Layer 4 of a small transformer language model trained on English Wikipedia (8 layers, counted from 0, width 128).
A neuron's activation on a vector x is SiLU(gate . x) times (in . x), where the dot is the dot product.

Input weights of the MLP neurons that the questions are about. A number n stands for n times 0.0079.
n16 gate: -13 -4 2 -35 14 9 -42 6 -33 66 -2 2 -23 -41 9 -6 2 5 -9 43 -6 -16 18 41 9 3 -27 -7 32 17 -26 -15 0 -21 3 -26 -9 28 2 23 -12 -89 -38 1 -33 42 1 4 1 33 -36 -39 2 9 10 -9 -20 -23 -9 -38 3 -5 -35 -22 -57 -14 -18 -12 27 -1 4 -6 27 39 -21 -3 43 -1 -55 -42 -2 13 -12 7 16 -18 -23 -26 49 16 18 74 -9 10 22 -24 8 2 -25 6 21 66 1 -2 40 -16 12 19 10 29 7 -33 -51 5 -2 -31 -32 5 37 26 4 -43 32 -12 -21 39 8 -19
n61 gate: 24 43 15 18 29 1 -5 8 8 -24 11 23 -9 -1 -17 -28 -12 46 11 -40 -7 -53 23 8 11 19 17 33 15 -4 21 27 21 30 10 -4 -52 34 -3 23 29 13 -13 8 10 -44 -15 21 -11 37 -2 4 -21 -18 -11 28 -53 14 -65 -5 8 35 -12 -13 4 -16 42 8 21 -17 58 -20 4 -30 -1 -2 15 -23 -14 25 8 -7 19 5 47 -10 15 -13 24 27 -31 24 2 -25 -2 74 3 11 11 -54 41 -5 -10 -28 -26 8 34 -23 -28 -62 57 -2 2 14 16 -18 -26 4 -12 -23 -15 17 11 -33 -34 31 -6 -17
n115 gate: 3 7 -8 48 5 -16 17 -19 1 -7 -8 28 -13 -4 -24 -34 25 3 -18 -12 34 -11 17 38 -5 6 26 -17 -26 -13 -13 -29 -4 -9 11 36 7 12 -31 -19 37 15 19 -14 23 -15 34 24 27 27 -18 17 30 9 -16 -22 -13 -9 -25 -13 -3 -1 3 -1 -21 -24 24 -26 -13 13 1 -4 -65 11 3 -29 4 -12 -9 26 15 34 18 -11 -5 0 -28 3 26 -3 -2 19 16 10 -38 -37 46 -19 -36 5 -22 0 -26 9 -15 -27 7 56 -62 2 49 5 -33 -8 37 17 17 26 14 -3 16 17 17 -7 1 -49 -10 -23
n153 gate: 1 42 20 7 -48 -26 -4 -11 16 -24 10 -1 32 -28 1 -21 -1 33 15 71 -34 12 -5 10 -2 -2 8 -50 -16 16 -1 -6 33 -16 -24 2 -23 -4 10 43 5 -16 20 10 -78 25 -16 36 -14 7 44 -2 37 35 8 5 17 -36 -25 -23 -19 24 5 -26 -21 -38 -30 22 -12 11 13 -26 16 -7 6 -5 -16 4 -23 -24 6 -11 -6 -32 6 -23 -14 -14 -16 40 6 -6 15 -1 -10 -28 -24 16 -8 -13 -5 -27 -6 -11 12 -32 -37 -18 -7 -15 -26 11 -24 -29 -17 36 25 -6 -2 -30 -44 -12 25 -4 -13 -29 4 9
n155 gate: -39 -36 -25 -7 -27 37 -49 -22 -5 6 33 -33 -23 -39 38 26 35 12 -15 61 39 -76 15 23 10 16 53 -14 -7 -29 20 -45 28 -31 14 -47 -39 -64 -28 45 -40 32 1 0 10 20 60 -7 25 -23 -3 8 32 -30 -4 -22 16 7 -12 68 -30 35 -15 24 6 -6 51 -28 -19 1 -25 0 13 -34 -43 -17 -23 -5 -22 6 -46 -21 38 -16 -27 3 30 26 -1 53 7 -76 27 -25 -34 2 17 -14 4 27 -5 51 14 19 8 34 -29 -26 -11 44 -6 -31 -18 35 12 -19 -36 -38 -39 33 -61 -24 24 23 11 -27 24 -10
n259 gate: -75 8 -29 40 -3 -6 -87 25 -14 32 8 -34 24 31 14 -12 13 22 -13 -19 -21 1 -15 -13 12 4 -9 -8 54 12 -13 -22 15 -22 19 -8 -8 3 -2 42 -46 24 -20 -9 -10 8 -18 8 11 2 -10 4 -23 -8 9 -34 15 17 14 -17 -1 7 -13 -15 24 41 -41 8 -12 16 2 -20 0 -14 14 13 -37 22 28 -17 -8 -32 -9 57 27 29 19 18 5 9 -7 -37 48 71 35 17 -17 35 -6 -20 -44 -43 -24 -12 32 5 17 3 15 1 61 -41 -3 -17 -20 14 -34 20 -5 11 61 22 22 9 -20 -20 19 11
n271 gate: 4 1 13 -22 -1 9 -28 54 -6 -3 28 -9 10 20 -32 -2 -25 21 13 -3 -19 -5 90 20 8 18 16 -11 34 -13 7 49 26 5 12 -18 46 27 -18 -12 -25 -30 -2 -90 16 -13 -14 -2 16 -34 29 -2 -36 8 13 -16 -1 15 4 -19 9 -27 44 -43 14 19 27 28 16 -19 -25 -15 25 27 -48 -9 54 22 -40 -56 -60 -11 10 -6 -3 14 16 22 19 -20 -27 19 14 -3 -2 -90 -16 68 22 -13 -12 -29 -18 -38 -26 -11 31 1 29 2 36 52 2 36 -1 0 21 -14 20 -7 -4 -29 24 -52 -1 71 3 -2
n297 gate: 7 -14 -61 3 -12 -51 -4 30 22 -18 -30 -9 17 -1 18 -15 9 -35 8 5 9 -45 9 55 -4 37 15 -14 6 -3 -28 1 6 10 -50 25 24 57 43 -24 -25 -7 48 3 -24 -14 -13 6 -20 -8 -27 -1 11 2 3 -4 -24 -2 -27 -22 1 -5 -20 -11 22 -15 -5 -40 -10 35 29 -41 -34 -6 -29 18 -47 5 51 -11 16 -13 42 -29 8 -23 9 58 -20 -34 -13 7 35 14 -33 19 -5 16 4 -33 31 33 12 -4 5 -13 -2 -11 -13 17 11 31 -1 16 22 -11 21 -4 -48 -23 27 21 -23 -8 -12 -23 -19 29
n16 in: 27 -13 9 -11 24 -3 47 21 -41 29 -8 18 -15 -5 -29 34 38 -4 19 41 5 -4 -11 -6 -15 5 25 19 0 37 -47 32 -17 24 16 42 34 7 9 -33 -11 -8 3 7 -2 2 33 -66 -42 21 -7 7 22 2 9 -21 9 25 14 7 72 2 37 -8 1 -55 10 -34 -53 12 -34 -12 14 37 -21 -19 7 15 7 -44 -18 13 13 -30 9 21 1 9 -3 17 58 5 -16 18 39 5 -8 5 20 13 10 38 36 -21 27 -53 45 14 9 32 -14 -17 -6 32 -6 -36 1 18 -2 11 41 12 -36 -36 12 40 16 -6
n61 in: 2 10 -59 -6 -12 -29 8 1 -1 -21 -9 19 37 -2 -13 -21 4 -22 -19 44 14 -2 1 -14 22 31 -6 -1 4 -18 36 8 35 23 0 13 -14 0 22 20 -46 34 -8 22 19 -7 35 -53 24 -9 3 -11 13 23 17 4 -26 19 -74 14 -32 -2 13 26 -24 -12 20 -7 18 -38 17 22 -18 43 -25 -7 39 -16 -32 -19 51 -45 47 -2 -6 34 2 -12 -29 6 13 -81 27 29 59 -23 9 13 -25 -57 77 18 29 -17 8 30 24 25 12 -20 35 -36 -21 21 -14 -22 -36 -46 -21 -75 -5 -11 -10 -12 5 -39 -17 -6
n115 in: -28 -6 -21 33 19 2 34 19 -5 -34 42 -2 -19 -1 -39 26 25 20 2 -22 31 15 11 -19 -16 -54 27 -15 -65 5 -11 34 3 17 -16 1 35 -4 5 7 32 -26 35 -36 26 9 -14 16 -3 -12 -19 -31 38 23 52 -17 30 -22 7 -12 -24 15 -7 52 -4 -10 60 -13 27 -9 3 13 -29 -21 12 -38 21 -16 95 9 -25 57 10 -43 -2 12 -23 0 27 2 36 -2 -12 7 0 -26 18 -8 -19 16 35 -42 -13 43 9 -11 29 26 -28 30 24 54 60 -19 8 -15 2 -2 21 -32 -17 30 -16 -74 26 10 -34 0
n153 in: 29 -18 23 12 15 -15 14 3 -17 -12 25 26 23 27 14 15 19 44 19 41 11 17 -18 -8 -26 -4 -16 -15 21 -49 -39 -1 -1 -4 -6 29 38 19 -13 -13 -22 20 17 -16 -48 2 -27 7 11 -31 -25 9 60 -15 27 8 30 -55 38 -17 -8 22 19 -2 -24 -18 11 14 -15 -2 1 26 16 29 -6 -13 -20 -24 26 3 -15 -41 -48 -16 39 -21 -41 -17 -30 -20 -6 -28 13 -13 -45 -26 -52 1 17 -8 52 22 4 -10 24 29 21 37 24 4 -7 0 -40 14 -19 48 -28 27 -15 8 -27 -33 17 -3 11 -33 -24 7
n155 in: -29 28 17 13 -21 32 -10 -1 53 -15 9 -16 50 51 2 -9 -17 -16 -12 9 -33 -7 32 10 37 66 -37 24 -35 23 -3 1 -17 -10 -25 -10 -3 -35 -20 51 4 32 -14 -13 -30 -20 8 22 -24 24 64 59 -3 19 28 2 -21 6 23 -16 27 67 14 -14 -14 20 68 29 -10 -57 16 -19 22 24 33 -4 16 50 20 -19 56 2 19 21 9 47 -9 33 34 63 4 -17 35 -16 -27 19 -25 21 -52 12 38 -5 0 26 31 -19 38 -18 -1 8 20 15 -37 10 -28 8 15 -8 -14 -8 -12 -15 -30 5 -70 -57 18 -8
n259 in: -3 48 -11 21 -3 17 29 11 -23 11 -21 15 17 27 -4 4 -77 2 -8 -22 9 -54 -2 54 -13 58 -34 25 7 -17 13 -30 41 27 -2 -5 -2 29 -14 0 8 36 7 22 -27 22 -15 26 -19 1 -7 5 -19 9 32 -41 23 30 -24 -8 -2 5 8 -19 -22 -25 4 45 23 54 10 11 -14 26 -39 20 10 68 -33 -9 -7 15 13 -12 9 -22 -11 0 -60 -9 31 43 26 57 -8 -3 -28 -5 -2 -34 8 -55 -31 10 8 -14 -8 20 -38 1 -3 -16 5 -41 4 -27 28 10 -6 -18 8 -10 26 3 -6 16 47 35
n271 in: 28 -3 2 17 -21 -20 -34 37 3 -42 8 51 -3 -32 39 -42 -9 -23 22 -17 43 -44 -33 -3 55 2 -1 -30 -29 -11 40 -20 16 -9 -7 -14 24 -5 -44 -11 36 -22 -19 3 -10 -3 33 56 -3 -3 5 -2 32 3 -4 -17 -3 -18 -8 -11 16 -33 -12 28 -60 7 -16 -31 7 4 58 -80 25 -18 34 -13 3 10 9 43 -41 23 -37 -11 -50 -30 -34 19 6 15 -30 -4 13 -28 3 -37 -41 -31 21 32 16 59 25 7 35 33 66 -30 41 -8 38 74 -2 -13 -23 37 -66 0 -3 8 8 -12 -5 -12 24 14 18 -27
n297 in: 16 -6 -5 -8 -4 -28 -40 -34 37 -23 -6 -10 -3 -9 68 -8 23 -37 8 17 -20 -14 19 10 -21 -9 24 4 2 25 -4 -50 4 13 -13 -13 -11 7 -27 35 -27 -30 51 -7 4 6 9 10 -9 -4 14 17 -29 11 4 33 -64 25 -4 -6 -14 -24 21 25 -12 -34 -13 56 -10 -34 12 -68 7 -8 61 35 -35 10 -20 -9 -16 11 14 4 -26 19 -13 -25 21 -41 -38 -29 -4 -27 0 0 3 -9 -42 18 -22 -13 25 -12 -26 18 -18 15 2 -28 10 7 -2 -19 4 -6 -2 65 31 -22 -3 14 -54 -11 -3 -3 -10 -4

Each question shows a token from some text and the vector x that enters the MLP there. A number n stands for n times 0.026.

"en": -3 -27 17 9 27 -11 1 8 -15 17 5 39 17 -6 -15 -21 39 8 -12 18 22 9 -15 7 8 -26 13 12 14 -18 21 -1 31 24 -11 -23 21 30 14 -15 9 5 -21 -14 -11 4 3 7 -12 14 0 33 -30 0 -12 -5 18 3 16 -5 -11 -21 -26 -9 -1 -1 -9 -11 -21 16 21 32 14 -15 23 -23 2 27 25 -27 -37 -37 -20 28 31 -28 0 -31 17 2 -2 -14 25 26 11 24 -1 11 -11 -10 12 17 8 45 15 -26 28 2 42 -7 -16 -39 -29 -11 -24 24 -29 5 2 8 13 -14 -11 -15 23 -36 -12 24
Which of these neurons fires most? n16

" the": 25 -12 1 -4 -4 -47 -15 -3 6 2 -32 -10 47 -29 4 11 -3 -10 -10 12 -16 4 -28 17 13 -9 -2 23 -1 12 8 1 21 -21 -6 -2 -5 4 -3 0 -1 -29 -9 -4 15 18 -22 -41 3 -9 -47 -5 -10 8 12 9 20 -23 -9 -8 -5 9 -2 -13 -6 2 -2 -11 -14 -7 5 33 11 44 5 14 16 24 40 -6 -3 -5 -20 5 -2 -11 2 -12 23 -6 -3 9 1 6 0 10 -9 6 2 -28 2 0 6 29 -11 9 16 -22 -24 25 -4 -8 16 -5 17 -18 -17 22 -4 0 -17 -4 -20 -3 9 -46 10 0
The three highest activations, in order: n16, n271, n155

".": 38 15 21 25 -10 16 -13 7 -7 -15 3 14 23 -2 -11 -7 9 -24 -24 -12 -7 0 -24 -21 0 -24 15 -13 -21 -3 -1 1 7 -24 -6 12 -26 -18 20 -7 12 -17 -34 -8 39 15 -12 -21 -25 -10 -3 1 -17 -17 8 16 11 0 5 -4 8 -1 4 1 -6 7 18 14 7 15 -22 22 30 23 1 -5 3 0 17 -30 1 2 18 -11 30 -23 -6 -12 -14 -23 -3 -8 1 -27 -3 2 -23 -1 26 -10 10 -14 14 12 -26 20 -6 4 -20 8 10 -41 38 -21 -4 -8 9 -11 -19 15 -21 -18 -19 -45 -5 -43 -27 7
Which of these neurons fires most? n271

" to": 7 -47 18 -21 12 -24 -18 4 -10 12 -29 -1 8 0 -5 12 -13 -15 -16 -13 3 1 -12 9 -8 14 23 25 -20 2 20 25 23 -19 -21 -14 -9 -4 -6 -6 32 11 -63 14 10 7 1 22 -20 20 -49 -16 -27 -18 0 27 -9 -20 21 9 3 -5 12 -5 4 -1 -2 25 -17 2 -19 1 -22 2 -12 -3 32 0 26 -37 -13 -14 -17 -36 4 -15 2 -29 -1 -22 -10 11 12 -8 16 13 -1 16 13 -7 7 -24 -3 22 1 19 10 0 16 26 5 -28 17 -35 -5 17 0 0 7 -15 -7 -37 -10 -6 26 -38 21 2
The three highest activations, in order: n155, n297, n61

" ab": 6 -15 10 3 -17 -25 -8 -35 -8 -4 -16 9 -10 -9 -7 12 -24 24 -15 -22 7 8 -1 -4 28 1 14 19 3 4 8 -27 14 -11 10 -14 12 -9 -7 10 33 -14 -16 -4 22 23 13 -11 -19 6 -20 36 -39 -29 -3 22 -14 13 -10 29 7 31 20 35 2 6 8 -22 -35 -28 -4 17 11 30 -12 -17 40 -1 51 35 -25 -9 -29 -6 -39 5 -14 -28 3 11 -13 -8 5 -12 38 21 5 11 -12 -8 -2 -23 14 -15 4 30 17 8 2 0 -4 -15 37 1 18 -9 -7 -9 12 -12 21 -41 0 -12 19 -37 -2 -16
Which of these neurons fires most? n61

" and": 8 -19 -1 -5 10 -10 -24 3 -8 -5 -3 18 29 -20 -13 -3 -8 -15 -15 -14 -25 -2 -9 -3 0 -11 16 -3 -27 5 10 -7 -2 -15 -28 28 11 -3 -15 -8 0 4 -41 -6 8 31 1 -2 -26 14 -57 -15 -22 16 -14 7 -3 -7 -11 -4 11 -10 2 -3 12 -2 35 -27 -10 -8 0 16 -9 24 -1 -2 7 21 16 -2 -23 10 -11 -26 19 -15 -20 -21 20 -12 18 14 9 2 6 4 -5 8 -2 -8 6 5 15 7 -21 1 19 3 4 79 1 -19 -13 -21 -8 12 9 16 -1 13 7 -31 -8 -12 2 -44 23 1
Which of these neurons fires most? n16

" of": -4 -36 25 -18 32 -8 7 -6 0 17 -40 19 32 -13 -10 14 21 -16 -16 5 -21 17 -25 14 19 -7 -22 8 -4 -25 30 8 57 7 -14 -3 -4 1 48 0 0 -8 -37 19 -10 19 -15 17 -11 3 -9 -20 -6 -22 -18 1 -2 -1 12 -2 -6 13 -9 -23 -22 -9 23 -20 -9 -6 -12 13 -10 -7 14 -1 20 -5 33 -32 -20 -10 -5 8 33 -25 2 -30 -20 8 -30 -15 -11 -3 14 31 -11 1 -9 -3 -19 20 -1 35 6 1 14 -7 22 29 -4 17 14 -13 8 1 10 2 11 -9 -4 -6 -8 8 10 -42 6 13
Which of these neurons fires most? n153

" st": 40 -29 30 -21 -16 5 -34 3 -27 -23 -24 -8 7 -10 6 -1 -32 2 -19 -16 17 14 19 5 30 -27 -20 -1 13 -2 -36 12 14 -24 -6 -10 23 -2 9 -7 -17 -4 0 6 12 9 -1 -72 -32 10 -23 10 -18 13 11 4 5 2 -11 -2 -3 -1 8 4 9 -1 9 -23 -26 -15 9 25 0 18 -19 -31 22 -13 1 25 4 -2 -8 6 -31 -20 -6 -27 -1 24 -1 -26 -18 -7 -1 18 -32 -30 9 10 -15 -38 9 37 4 22 25 7 -1 71 11 14 26 -16 4 -20 6 -16 -15 8 11 -24 -22 -4 -18 -37 -24 -16
Which of these neurons fires most? n259

"el": -3 -3 6 -36 8 -40 23 -25 4 -15 -6 2 19 -18 -23 -12 -27 -1 12 -14 12 -3 37 2 6 -41 33 -4 11 -4 -18 -14 -8 -2 9 -23 -23 21 1 4 -24 -15 -4 49 2 8 24 26 -29 12 24 41 -22 12 -16 39 8 5 9 -27 13 -14 17 0 31 -18 -11 -10 -6 -19 30 2 17 39 3 -36 -7 10 26 -3 -26 -14 -19 -5 -4 1 -27 -6 -11 -1 38 5 8 -1 20 28 -28 -23 5 -9 -10 -15 22 -1 20 -16 -4 -22 -3 9 -22 2 30 -24 -19 -2 3 2 -13 -8 21 -22 9 14 -25 -39 0 4
Which of these neurons fires most? n115

"ing": 24 -18 -3 -6 13 -17 -21 -8 -14 -31 5 -4 7 -25 -9 -16 -2 -4 4 -8 2 30 10 3 28 -22 8 -14 -5 -6 7 2 35 -13 -17 -21 17 5 9 -34 -9 -18 -7 17 -7 8 10 14 20 14 6 2 -2 -2 -33 14 3 -5 23 23 1 0 12 -3 13 1 24 -5 -17 -5 5 44 5 2 32 -1 19 1 48 -11 -9 -2 -19 8 3 -38 -47 -17 37 -4 -38 -8 -27 2 3 3 -18 26 -23 -32 18 -6 19 -6 -9 -27 -12 27 -4 21 -16 -15 -4 -14 -1 7 18 -6 1 7 -7 -35 -19 20 -10 -44 25 4
Which of these neurons fires most? n153

"ently": 3 -29 8 -15 7 -22 -10 0 6 -31 25 4 24 -12 3 -3 -24 -19 -21 2 -7 10 -9 12 -1 -4 -4 -7 -16 -19 14 8 25 -18 -23 7 18 20 10 23 8 0 -29 9 18 3 -6 14 -9 14 -23 -6 -13 2 6 15 16 -31 40 35 8 -14 6 0 7 -1 38 1 7 -4 22 27 -29 6 7 -16 2 6 20 11 9 -7 -25 -24 14 -9 -29 -25 18 -15 -6 -9 4 16 -2 4 -15 17 -50 -38 10 -22 10 6 -7 17 -1 -5 41 71 -17 1 29 -24 -10 4 7 -9 10 2 -9 -21 -31 11 21 -40 0 49
Which of these neurons fires most? n16

"ie": 21 2 -3 -10 -6 13 41 -1 -27 -17 9 47 34 -14 -6 -2 -12 -28 11 0 -10 -14 23 -29 15 -29 -8 -13 6 1 -4 6 20 -4 1 1 15 -2 19 -11 -3 -17 -33 20 0 44 -1 6 -14 19 0 48 -9 32 -27 0 55 -14 1 5 -5 -22 16 -3 -4 20 15 13 -34 20 30 16 -5 1 -5 -10 9 12 21 14 -19 -21 -11 22 -21 -6 -36 -23 23 -11 2 -8 2 6 2 31 2 15 -21 -27 8 -36 2 -13 2 -9 9 -6 6 41 -20 -4 -22 -4 -22 31 9 24 -19 3 41 -12 -12 4 -31 -35 30 -44
The two highest activations, in order: n153, n297

",": 35 14 17 20 -15 3 -16 6 15 -25 -2 17 5 -14 -5 12 18 -33 -15 -15 -11 6 -25 -3 -7 2 16 -10 -42 -5 12 -7 -10 -18 -26 3 7 -17 20 0 -8 9 -14 -30 9 21 -4 -10 -17 -10 -46 5 -16 15 -2 -24 -17 -18 12 -14 9 -6 22 10 3 14 0 -1 -5 -26 -10 32 9 12 19 4 8 12 53 -15 -10 -11 -5 -20 9 -2 -22 -37 -1 -13 21 7 3 -2 3 21 -6 11 13 -7 -10 -3 8 2 -35 11 14 -15 -8 6 3 -8 10 -19 17 -13 -4 -14 -22 14 9 2 -5 -5 4 -45 -12 42
Which neuron fires most, and how strongly? n259, at about 0.11